Layer 8 of a small transformer language model trained on English Wikipedia (12 layers, counted from 0, width 128). Numbers have three digits each and are written without spaces.
A neuron's activation on a vector x is GELU(weights . x + bias), where the dot is the dot product.

Input weights of the MLP neurons that the questions are about. A number n stands for (n - 500) times 0.0015.
n46 (bias -0.244): 656537283605866550343507411220406285581493423641449700493516337390666504277606458307668367584404408433419464606470430562518473562532383818690340586689293555343478496628342617528471395468429344602358433458480461259563636396623730586595454545439581520550631745567697645465669558539413528404537508614459452573692431515173559721402356520381628266500381565396378609694627346276280555520544
n48 (bias -0.141): 443350543618478659377541426315496550544424511685539538514830361317436644350406602231391430489707292449422588431493361362421563529467403596565597275830654609565376416578479434496628493489561462344514644430423702482550625364461535352641693412423348438500530437543433600443500744564371581521636452608548677500392433789421362532582587420701617339638380564398574575531383554540288683364373
n49 (bias -0.048): 488448466546564578377532517550600367559814582561388653674448315462488779540600611307304341594443590255590445797662642566726528317500404632386492512323347548304547208430552363616435372352467714464492906619444366359358413607373484450462283624500745660558349447387640470744284607583625500700378431341428556605571192553588301661442375479529479575546382504529190682265586496515692638383597
n51 (bias -0.139): 437624496479787450455883409705387454536440471348273403516296386272479474492572604504558604668730475547533389618428353798295459668725484300415462446388354206555257483308727451578381425594238369414593399360353458550580366556587376559432396518594426355475359586420662565383423724441325655249619678530666513821483586661415590517517410551558573403364462214645471300545454785550664669466274
n61 (bias 0.089): 740529504526600437415625667605710504628323478320413508471695617492575597704470650593496411438655718492600370799350475548503474192690373519283579500422531522704672469306511540523417840431428599412561610589713436395557534554530489704694318603275519645530682341371426302627428411489526492522487477632475519598485493404601534646579603312448588165611607641378378504401708473500451670391469
n73 (bias -0.039): 476445524537611490520549422391449503706542711670415625412525411527625391474404539250627574482326792299578389521717490571588473391483372429369466249463622537548545500442480603711541534531366424533466284436553428490510463356618567740534506488433768431731417286424456381439474446446649402427638641692536581427432535540503497751367686441480395384607548557510376551500443673487459349186549
n83 (bias -0.091): 558290487633334627570555569363205162472326566305742531405560310362690646393642585427418479581553279483339432404405539615466431375622524450622604376603632455450372661698508577526511769572266751641466429434286664450646666517611422517471584445255586513450543594529352586521488488587249496365514496617359401667362594664628267305100496428443713542323568709844251674443714348488329366471555
n113 (bias -0.367): 828408429535487638595804550557356412603582354509710711471527390605582495641619531491616577244461728349414451469371785664500462544230765470797526809392397388373516335582386581297339556700918743292416425603523518417627552469345302491275532542098459695365594474403517437583407565325419302564587401482323477431544480418601456765417734875565276509371287448345431491585517478375614579509331
n117 (bias -0.257): 428460509529569558276508801433281310420627392678614469303452218487546439572220466343661557587541317324755586419588516521251735365462301630491517290320405528576567474429353369452690835577670677545393479529556611559293222561533542581619303853434469491479732508466546513664581370433516457488719797759553378303686409637577496622449360651542431589419247512425231605364717491465530424483642
n118 (bias -0.193): 301341492409500653747439620322361412432518461258277492587611461768382356322332808393426586512418476565512451416307715418507372389625389508488476472425565280540645626540192554669449520488576663558681749637320520706656528598728598396399733328402455520338444461604642377346339500405492504348703496464388245604664675574373601575440450520288512496540258543418480682605583476371588648667391
n126 (bias -0.212): 246395464570558509422671414618666373504539547530597380558082466575670573763548371369582500518203470665296451447692637803472577570252597395602289526856357442377549455696127296586742618674390338645522602733486310644597561545435461509562616488397536553531520422504439464496555491342594455629504559610178491590403331461686549526649372428535087487456794530504487748453292336143394284500661
n142 (bias -0.122): 479553315568444563462476509424364675472523408354662665298403248303589245565496394434417381653550173548517413603488774659437675283397488551263406627673343626628663478348463450632719420781526591294509697852855479475483551452592743389810566560458544427563520391560290500369414715216252338579518641346660539409423735525480189538445570517772530402358483504756404542488348504465538316551457
n168 (bias -0.228): 695614458519397467341571597463500425702547493489669755439496496413236376525583497515548844373397648443507634353671571448355584586583395675633462642281462410466629252351522420628493463298425511569583575655365485429346616358559659289466606668548574394466619312496322828545493470410693646643532423534359778503305465507587508601590602550459343448379432725577349489380682553244549323410393
n172 (bias -0.152): 450624593425543359314536439525353378290556314443765535476483557618562595524601493621438565431615797449413645475456405649639590492343674387487445621608346331492445645583626602153442209517589557508424614471500398379450533267417764791907416821484613661404512405361363422258347467538406431405670435390549470602504583442520504629345753380331715349645032521562397342492396458574749635597709
n174 (bias -0.181): 577438565388425479530578282654633560606699542508332423541415592383602567291206351327382362487369394395641430621455622496769256758805500324177345809590570365509645373513695805407575615561574357471265396513668548620517509633347542656613650530454451596650488399214538438564488560160446584601478580335180487271621395521459294483672261667487465478662509428394589581567585238651517297785325
n197 (bias -0.093): 391178504673496464429726588592303298557636353583637610519646500516516392443399697620698662645468520418779422606531363579378307613602589424512524669592578444375282594448574523433518552586654625277581459444355394460322392537472496480663478479654558365388665342707349359764577277339359260488535616407679587590496387452484553801383300508559603766390741758563472480484600378306237532661238
n218 (bias -0.180): 579471602749433383474446555233386553342718669676197302425414479509443650471562461391461359405435409272435746708708575366637685636749331522576412553413478391518574424552123329627766408455641380457518460587297637295500347829405310783509464674547586411413361621230509355574437583640760658483489328566534446500452451331420522631575363814673329386464277413448509552393100175545663703469580
n253 (bias -0.235): 375406505317473562452636366478469688856611526325742617125556574374691338581419432685491380242417672541509587698572585557319614504726478424586670794425788478725525514345846517412652567546491535604518694333380410745240500463341747680459303480561297591162262298473584288326384376241313449566558676419513463558303269381392323393666578733311514652378309681337566384544553459421509576478414
n274 (bias -0.185): 690614625522202587409572560496540527600421365500292370466701380584675523483287351578678564486582348527399221540332203474512465867384491434791287368281735161464711572368368642646480711518469293380567749470523652526354399436504409318393362671392527370592714808357496409584606881699655777565588495384427245521478570248428567465624349482600364336487473648382383434478237634520589567327635
n279 (bias -0.308): 387374723651585108457547388763275137570487235395407592589561500470330404057741430273221647616625432445529620312588421220604423637247415627708490456544230443485578480447396362298666296635505724624505692317374322383284564394650611520158527668519687421534655288229258308422528883578510676351648596510651535491495440481500405866304648545717064451376535529466221670490592659323584628387605
n280 (bias -0.139): 527683519642629132345672560439653550544568647586654593196782526380420540398477486361394401354455360402454708434372525451542338504461393435294546389504555440542389571374563466556630695383376481593248767462571442653885623386534587674582482429481476372374507715628458389534589595239463622523570679353667504564481640693452235439723545355368535458566504451534485492358439609528546207385668
n311 (bias -0.150): 304516591382479597428924580166467643500471480580582449442530536286326369508356562454392724706464460529549679459535407452474712578405263553633844586476425345697355500744595611576556439675051420504421792254517793537422663328407266516628549471644403454410668693624557492589630427647548265468553415611690496271463592637531355602475703613536571557595459641573548585428476434383549566385488
n327 (bias -0.217): 637627311595496590414437646388438379893636402671496504421646613275422341516721832676427453504565488610471259429323575656359516637244496405626296628607572555312655652315476488659572442323325540258307671435415714318716579398512655467508534372276642521417488582500467414537312434405496483508568702655492457531475403439764580661292350619435623774285412635574309781371397593661517483587703
n342 (bias -0.133): 672608312378509371282362584343252441534516393557509552147533465564675673543423612617420565463730518482665495495564397438567491667637748271267840347500255411604656482531356487584712145491673201676482505531579427531568649514518491400642769424420435527536652487454429509671457397274465481438360612505836094580459606500317638293649685265767509586578193571442425805293290473860623586545546
n370 (bias -0.249): 627496438711311181534793576377496469391541591575515621588775339546542512599380517460508393698538527606641732717504409534479410319523403473367473377550303551608583410607474384444592588426209388451481306508468543511384431595409549554290426575530444379492529780550435321534474302496294654485497631302597718338481507424500387293550789193530697299398516720379515764459569562265454628438359
n384 (bias -0.064): 500380403430485402438479527412574559661680740471345512584649536370654366496340457652381084511623547492328383414202367475463338611429585555388437754511591412337583462375457410611442544594526561428291756496394448287574463310518605467649557237478428590606538446541580683540717613658532492590385420552685443514581348743294361478493590587540440544474414558420399760389237545517533478493669
n389 (bias -0.174): 464581562544790757404465454484350374481471464405496449527538252182544609620647507466456580475548516116632355737569477492489552289603598548496504488576479537243352214436700630651593589587373322839484619340793697342341524538468680541315459361417378471605780775545400391476578512626390387436447504312606621568622523816262393553427583289668512407430504488384369488528199648462508439545442
n402 (bias -0.193): 417517478640441610401401593457611457210430454658514545634683217207593507377431506485345277348436482555603647427524445482692651299547556375500590504682367455417292368586441507593391586460630651633413580528467391238449342485614457344424734516458481580550470394511667340410604493464584371553531478475277366406478412723334401568568595665521585421591482194383539504521375427607590355767390
n405 (bias -0.231): 538729572687481400263572438496605688315707578669312398400609562406526516525474300624257492380511507385615707492557482507476452331439587231344541470601319686568623389407453606613583582611617515343720413585496454283526324349411659421724528639478302348608532500530270558343424567372438411603474648610482496511579222419446435627466427454359331560687656455567463668346489363646485640191382
n467 (bias -0.109): 561377529600401709482606392271378640649567698430328429514530573561454559459529599500366570570359359427557613529527120578493419532424341393318518368738515370417460548496645639556395436369565497535467449334537348464611339312592648294475385645496289565250520736486415567372369450547545408356485448265628633557504480348486635568392580438267496550445642599557296308451344678570666648557522
n482 (bias -0.219): 403653449492280521646504347357897394564538213649360451444399607542404618436627620605583565517438454466325599534187472571519174639675419550526259492680478479449504565458512533395411529633525562557269428342461705420623466274408309475615411649430583590525838612708371674672667705441229331276485605415516544520377346375419594248754570694280245382320521317512786487516630504301738521407599
n490 (bias -0.080): 034421388307505199405381457371177519426664154459611389685419643519363677329964578471396562543242750575610547398311469523453581288322411137528500385582344443370332345592545500428500344401221518531365384732400351592403495676363696751369737504459619411592534446635623729408482468495814657441584452323701562422574543500544744597380329212650538523678678646746364463545706486393542686704585

Each question shows a token from some text and the vector x that enters the MLP there. A number n stands for (n - 500) times 0.01.

"e": 531596525431510479494460528511512446388353559617519652686381559437505659504571353461646592541426449477616529479553584538409403564321543471431414492403680633550400574574431463519386567417529524453428555308484624605477486510612514572481489417540536472483397592521553469425443539518489533321230449475672511361463708405589533464567481580552464438597487179457560525549515483644467449509591
The neuron with the highest activation: n280

" v": 611560533390561458571396538410431400314334541539493596629382595472495572556572259559523545459474436548612585526434521456439372580529598557289484599457625681515435608652382417497356664486475600422459576421563527485371611480566537569566434306432500556595437597507480570465420598574514553301326351525503525323525644458553518554524544563363475472505456415495582502512533526591557600523484
The neuron with the highest activation: n482

"9": 521682551472495522351589590532590354437255470697456478626322487601461614713490411603447449509397374602586588550673529559400483502470532582380536595514502798482525473525445545478493624419568597433439582432415480556433603556515573467465493356498519474590340486577514453510361596495571447375235408521610561424484605626588411462574427528358470545476454436462457524516611598611521365480411
The most active neuron and its activation: n49, at about 2.6

" |": 547613565548608442455549554564502439343371522642531563640392429555554485676564358578476569615474473581543592517553584601361478551498531557380594522453726743508369530545359449457491591363484531543473562399471450514406561457557562550445427384513483496551385468527483515477411586453528508348384458524576460366400642509612381501572430480340440542415488390390575481499694658631449424405462
The neuron with the highest activation: n280

"es": 487606525439427505436455664517435378391208572537524616625437531640522456563562235532528488451505501497609558531685643561414474525494644512470478561533667689416459520581318461536313525397494595375390447505469584597542571509627532317558501507583496487537301356618601597278417566624635501464331446476609485299471577517612487496480405494409432700504555372443596503536553609580415372409427
Which three neurons fire most, strongest first? n402, n168, n126

"ad": 570514549487491471453332568515476355399470625472504644634272561458517494677527283554564511523404434544568545444545574545308401646563699603449492622478550568469393512570377398537404535411572537303382562347486525453402434423643569422538500516611514512618346545587529624356437578529474534443339447495662516474463592570656460520452522532444479560548460370413519549521645481675460407431625
The most active neuron and its activation: n384, at about 2.6

"ap": 513353590368460466458437451566427573392323713652543684553289528597570474712561319498584407572308361422487445496620559390414438561580573561388607487488515550536436562530416416575485529485512606465465527550404520507412443492542542520484427469505471621574438573642603571440400612592553602391315437456551506285515628404607543510540441497479493521518515446496485445508547524626458571549441
The neuron with the highest activation: n218

" ": 484549611537598518388537599621493532295331520474516541524459424551503491662542167614510572562497487521627681534589510530371447567574561491288550565433629662564316602585252402575438561403503560511495572427513579517390600466626585544514424273524540432571405486634528513538443550436566486433384417538513493318451566403606424470540462516434482549465434325346537443500615653634464384484485
The neuron with the highest activation: n280

"ction": 600512531444546599486423491576538405415368526548537685643376664547512500630527379502661478506395371600519521593527565460413477503463641524333466553415646565524413531538393418486389528492500639399499528475491560427463611385519528569466457436535482517542431589480492474381440587491484596296236432349589526342485655445590498519442415641548460573575470377454488448513683550611441583454549
The neuron with the highest activation: n113

"4": 532652553539627476417525636622506473433264556637556545586431464556533474691514309600555478572463505552519584551646539455334470554483554538304582530427560688550354513572366417528452605378474488461454537435512552593494564542501549646499343412468493497606305435568456464490387601441560565351306517507536530432498747462617423425586505470381403560490453394359465476450657620620418401431492
Which two neurons fire most, strongest first? n280, n61

" N": 513595470525508513451419479472417491445308670617475725630475566557600599491511213555508573539504358507616604566546575546407412548496666478410513603500616608460328637582396425465269532435557708491469505335451581494488519435667592533509468321537447520544352487497462654438410584611659440404296427458496540300595537500603487511556488515409434563516473405333550456567429480621440455421520
The neuron with the highest activation: n384

"ama": 442611578575578462462363590537435440380299539664526514611388607509418537591523390497557491485430424500592533567641536532462451576389610572440565584605652747412395489600388455561369392502483557337591537464384593607408549548651544428543612378711472474482347531571433569309345547555538472316278554548605594328490499527521393409542518516450555568555470371475522484596513509645491402434487
Which three neurons fire most, strongest first? n48, n405, n402

" or": 530470542428509606485362516530431372445353596530531653647498597541617600567515381491529531519409438572587624544550444559379416587466544496393435558498636641492541564507483463555360518436572604409441536393477576530434525459602599417569398304543413560570512515451546506515383534484544472241289387487621503337520823431501516424505380522481467490557478458419532533566552520656477530446574
Which three neurons fire most, strongest first? n467, n384, n342

" Al": 535548571539547546505481529553417460423324562717558604663391601576481568555420425532443549542415381472672524545564506507296420571520689494376490602421670708387422556552481420476365568399540606403450560387501589468365638555532621418578469323501470553554406547490457509478380513487753400412361519490505543332505618489486503447518293503383447585575461471461609513610528451663446381485477
The most active neuron and its activation: n174, at about 2.2

" was": 491519518521532528515439526585477382397342498516501615632427510543544560556574424442552533496412371550496653577598599536386403595561553550438530579491664503504424621502468528499495580433441603427554488368532649508454517456530462390463477333536484488494511492514469517486337538601686518254352347334652550320420680472622548483523533524429415562618458399438531562576482589548490470459512
The most active neuron and its activation: n467, at about 0.56

" school": 568543540514512581420337476626453362357396575596460635530424567525475610583541399500597509530447519471587644471586588422385457620504633589418549516405620678584462486593429418503439585453523608409561563444466505452393570502578512451454372401550543505592413585586474549414365581541536622312188390462664534321431594450593398443461561479591420588606483395392540521535556469629400478452541
Which three neurons fire most, strongest first? n49, n218, n279

"2": 529629588519489564421468608597486465382271568667494516608393608504561526685496332594530551542427413543615660554495497470280430465588543540315470618365544736467445487566328450457585609472538604483506527408565562517403547532588571565525454357449439495588482514494539497508345580475570517296344477546606481344520590266471481462516411478428417630531475439398431519592602609657503447434504
Which three neurons fire most, strongest first? n117, n405, n61

",": 510667563460596427447472603493492384408307466610538595650441516643512533678460390528472508560477439469612607477476582569452423511523544560324497476453634692572478536587361362495499541456522519453493593408533534507377587453565573497476449398517497487563437581545512443519339577420580486301345493451591416490482698513526546351588465485456372558435420559364480556522696633656585432432432
The neuron with the highest activation: n342

" and": 557454497458494542449439566523535391410465590471523634577447513521554633628515375478585524496428440558599630509514548519425419583557577516448432590463673547525549543587497473475395513427573628381488560397451513539470499366507526397490483361571519491553443550536559493476363543512561496224304357460664501365527782445550553430510462494486460544607506357413497500550550475601501552393538
The neuron with the highest activation: n467

"ik": 604578591504442427393389538525461472488466534662572609543346522572540437601524313509492496497357534524548625604614613488310500555499555484378541511504625803441434499596438564495379542369444485494566569365517628523380487415640638553438388296462445578565404630447567594266399524535657499474382560415505587259567541410578531493589386476382509634462463455421609463506533653579444416460472
The neuron with the highest activation: n253

"ens": 630503567435496461487441510576431338503413482592530633607428641704517486667478384462543546517367395537587537592641545585295460555487483558465475519482543724536473598506332519548454649414464504429536574438495576536486673438597518532524342455470394583584414539532541537503352509603505504402374402556681482328492583285429443573480362507385311452535499359430448504593613502649515542503540
The most active neuron and its activation: n61, at about 1.5

" Rec": 569502537499595485521446527451507435415348700562584639568287539578498500594493473499477545546327461445651578556553471516343584621518574456535524526436563707498359585618470411548339463497523593444596616419495515413472588504540627489455439289556338558538361561597492580481397558613599418356207450517629443360509613436586463579470441521508322495507540352507583437563562478640488429508417
The most active neuron and its activation: n311, at about 0.74

"ff": 612547448402438433428455543559457445410354621680559592619388528668519394560466209519553534537470431505448577482568511574389527661590615573378489565499602608551450559568424533469409449446569605359480491542458538558453565504577551332541414282544396467600374503567494668267430594734594538388369551614615497216500506364580507519533496605388511642466479410359623362477473617513517512478459
The neuron with the highest activation: n384

" could": 573551564358434561507477468508561350377318493480512605675425533527564532584534400422495668537392493542568635542563508475393492615520482508446519533527678647576476577588416388520338551476435650399424585361517605485451588417620554489561442375557385517495521544485533581439357530512516536268334394426637499423539769505575436452533542521391458529565434388432523612518488565592452506474493
The neuron with the highest activation: n311

"and": 576515520578535556443335488553525375523452558557547627472429394532484490622438264602642494502526509545538504517638650497425354671596574587500416573401538641472394495595428377456417563393614574320537501472534607422358540506496551566425341472488464528517433507583535565344371627544521542350382396473651509430458596452649418564547434588551472485491432491397518588614599507521502491376562
The neuron with the highest activation: n113

" M": 583510553533548530429489465508455412426269588580520708673403547496482549628511287614464541605443419526583612466533568586404497548540651433361574572442680569565395595505470385507331562501484722558484457481488517473392531547557535500515431369491474539534322502514489547423324563520631489507278423475475520275550585399512501401627443448448472570494531343356685463651548544610449353459470
The most active neuron and its activation: n402, at about 1.3

"ata": 647626506460564464510318538569484319529379600515542709641399593575437510634572347524575517501385336541512493506684533546378468540419631587370514593479538680607404496617415487455454474459443550407492548478403555595398582406585574610529374450571440462504424597400553566469443538458502578335383430488580616306449653400558498506476426520477470553520474410429499560515643433687478434420523
The neuron with the highest activation: n168

" L": 597569541500617537432397471457434384395366563653561703666343466527501554657491376508586581512396442511578586558475523592391535523571692558420492580445726678486330574567492401499341595467450562513411522394587566467496580474592559526457434323546398612611318472539432491471437557637658428410343426515509520351495523465495562479479436428428395584454556399421608502568583471562454408409432
The neuron with the highest activation: n389

"in": 532539570415549409428430440565513392353293394697525584732382462551561599663577295550507503552463434504605539440636535519439385593530472521551433624525582694513433518607325501441478581436411542408498549343528487633388474518593448597565416444497522520453412500554623581416542558555440513458270422495583564280513721543639547530448430558482396465523455238382506413629575481640507474496604
The neuron with the highest activation: n46

"3": 564582510540577530445455571615528439444151474690465653613446571625509535561558348557539480634435511633575602586597578482334450534500524533315533530482506659453338556586434445462479623429580518411503448462501507540501497514490568626466395310498571548565314414514520494405410535537522492312224438503518549431497630433577484494634514473321446532527558428335597469587580545649508390436487
The neuron with the highest activation: n61

"au": 561468523460434459488385606548464325404437591654584600574375637617594625632516333471567537440423423499611637533529575513419479567451675530476511537453475590557438507550382558483496605466556610312420482374431581508355577498503576660504314403472454519568471504593416546407322474599509494424376375534654588374487732351626488484483566552427485651508428381385567483507643484613389493456528
Which two neurons fire most, strongest first? n113, n172

" D": 492553507534593530440476476494522297481409615587573735641350511523528543646477379513574529486441418515561608601495531569408501516532676575396473533476632550423327583622402416539285571433446616489425589366557550470425595475582570534496405311477423623532418484486522482441378584562660394361305443509528534458553509428529586449490513425420462567505507355386584491630584505627419514441487
The most active neuron and its activation: n46, at about 1.4

"se": 501609470517458585420423500547533419306222548642521761596452594500512524671526474530594521491450507469636542526610633527418517524469612436415529448445643638494409508626236400462408568471484551325441544437467592554439582418667495523496528385515428513579367467523538526357408508539610568344323410485616501345489732461565540422480469586524456567511510352410503411566517491647494490546533
The neuron with the highest activation: n402

" ne": 538538555492568603491370505618534432550429570569542653598443603561442530549586340545507564515412434494655496596603491551367514550606629474435528644488539625387345474609393464459276540519543581436463561422498634498410483376497647572508490422466480506569392630501465644421416587557527504342367368446566467323541709271521483531500421575414422427504495385426592541523541435543493471484465
Which two neurons fire most, strongest first? n113, n46

"1": 554518563469550524414464594608468444404223577645525618616416554554508491560501344558494494622424466637568625642512545445299391541553546524343454581433579643526399541593339374457464637454579642453444492426522529492474518481510561620406451269486518535555402467609612521463463551580490481332270438519526541337515602280605520475520464486367441552506567392364541514633577608661532409423540
The most active neuron and its activation: n61, at about 0.36

"im": 590582487436498444420542483507533458449384486688594623596408503515504543619463299566595578511437444513539616440601529544373360584508454574443571632492549592485440559587323473506496549401513614328456536418430486668297457496623562591604371369435448563521443536538571499342494523468458531395413354521600506228517721467636552531512425575459495507616480263459504485577564580572502556448488
The most active neuron and its activation: n117, at about 1.8

"l": 465502663478392459402496490492488431400347638538594579675500599551508541648480263411507569500401462508621524577575538469309441614472600558312507489541642745544368518693333469432472571353445625475427507458605529511476483393574536414541472294567642605538410512445443538284414552603578494451501534499495577195519581479686537518638408444524572640487502405530440422520506444537457456534565
The most active neuron and its activation: n126, at about 1.1

"re": 600564504506322511462496515556453384517242620610499623575498520558510619628439400528559537507407474585610489555523551493463524479557542571466525572391598687635305495689386519498335616410476491377457491428407507504464638462621644483525343453545423602535396528426465595506345576560555565371423309397638572274490734335576515512496440554460419564522452510421540491573532523512417530576496
The most active neuron and its activation: n370, at about 1.1

" ex": 563562454503519527533479484674378414551549582655544612610327512564591494506636297473551550444421444474616566540524537555445431586552478575485560555469586525497433646595381504571418642427512491387484476471493522581447496475519607495570440371521421448624504511500622477390351541689534452391292347387677457228591667447512507443409508459365418544496399460536476477671561543498456426514462
The most active neuron and its activation: n46, at about 1.4

"ost": 624658547426468513473453519506469416419337460586512619563294594441522560657561347489614532539428472546578464486594488442421455495599599556574441630401615529605424605551418394556392608464581489433458524422450554482410595340536447436526506396437406561526537585599527516471393620530542488348185427555601502393463661406659429535513496577534359551505389433530498451697584561569458451495588
Which three neurons fire most, strongest first? n113, n482, n274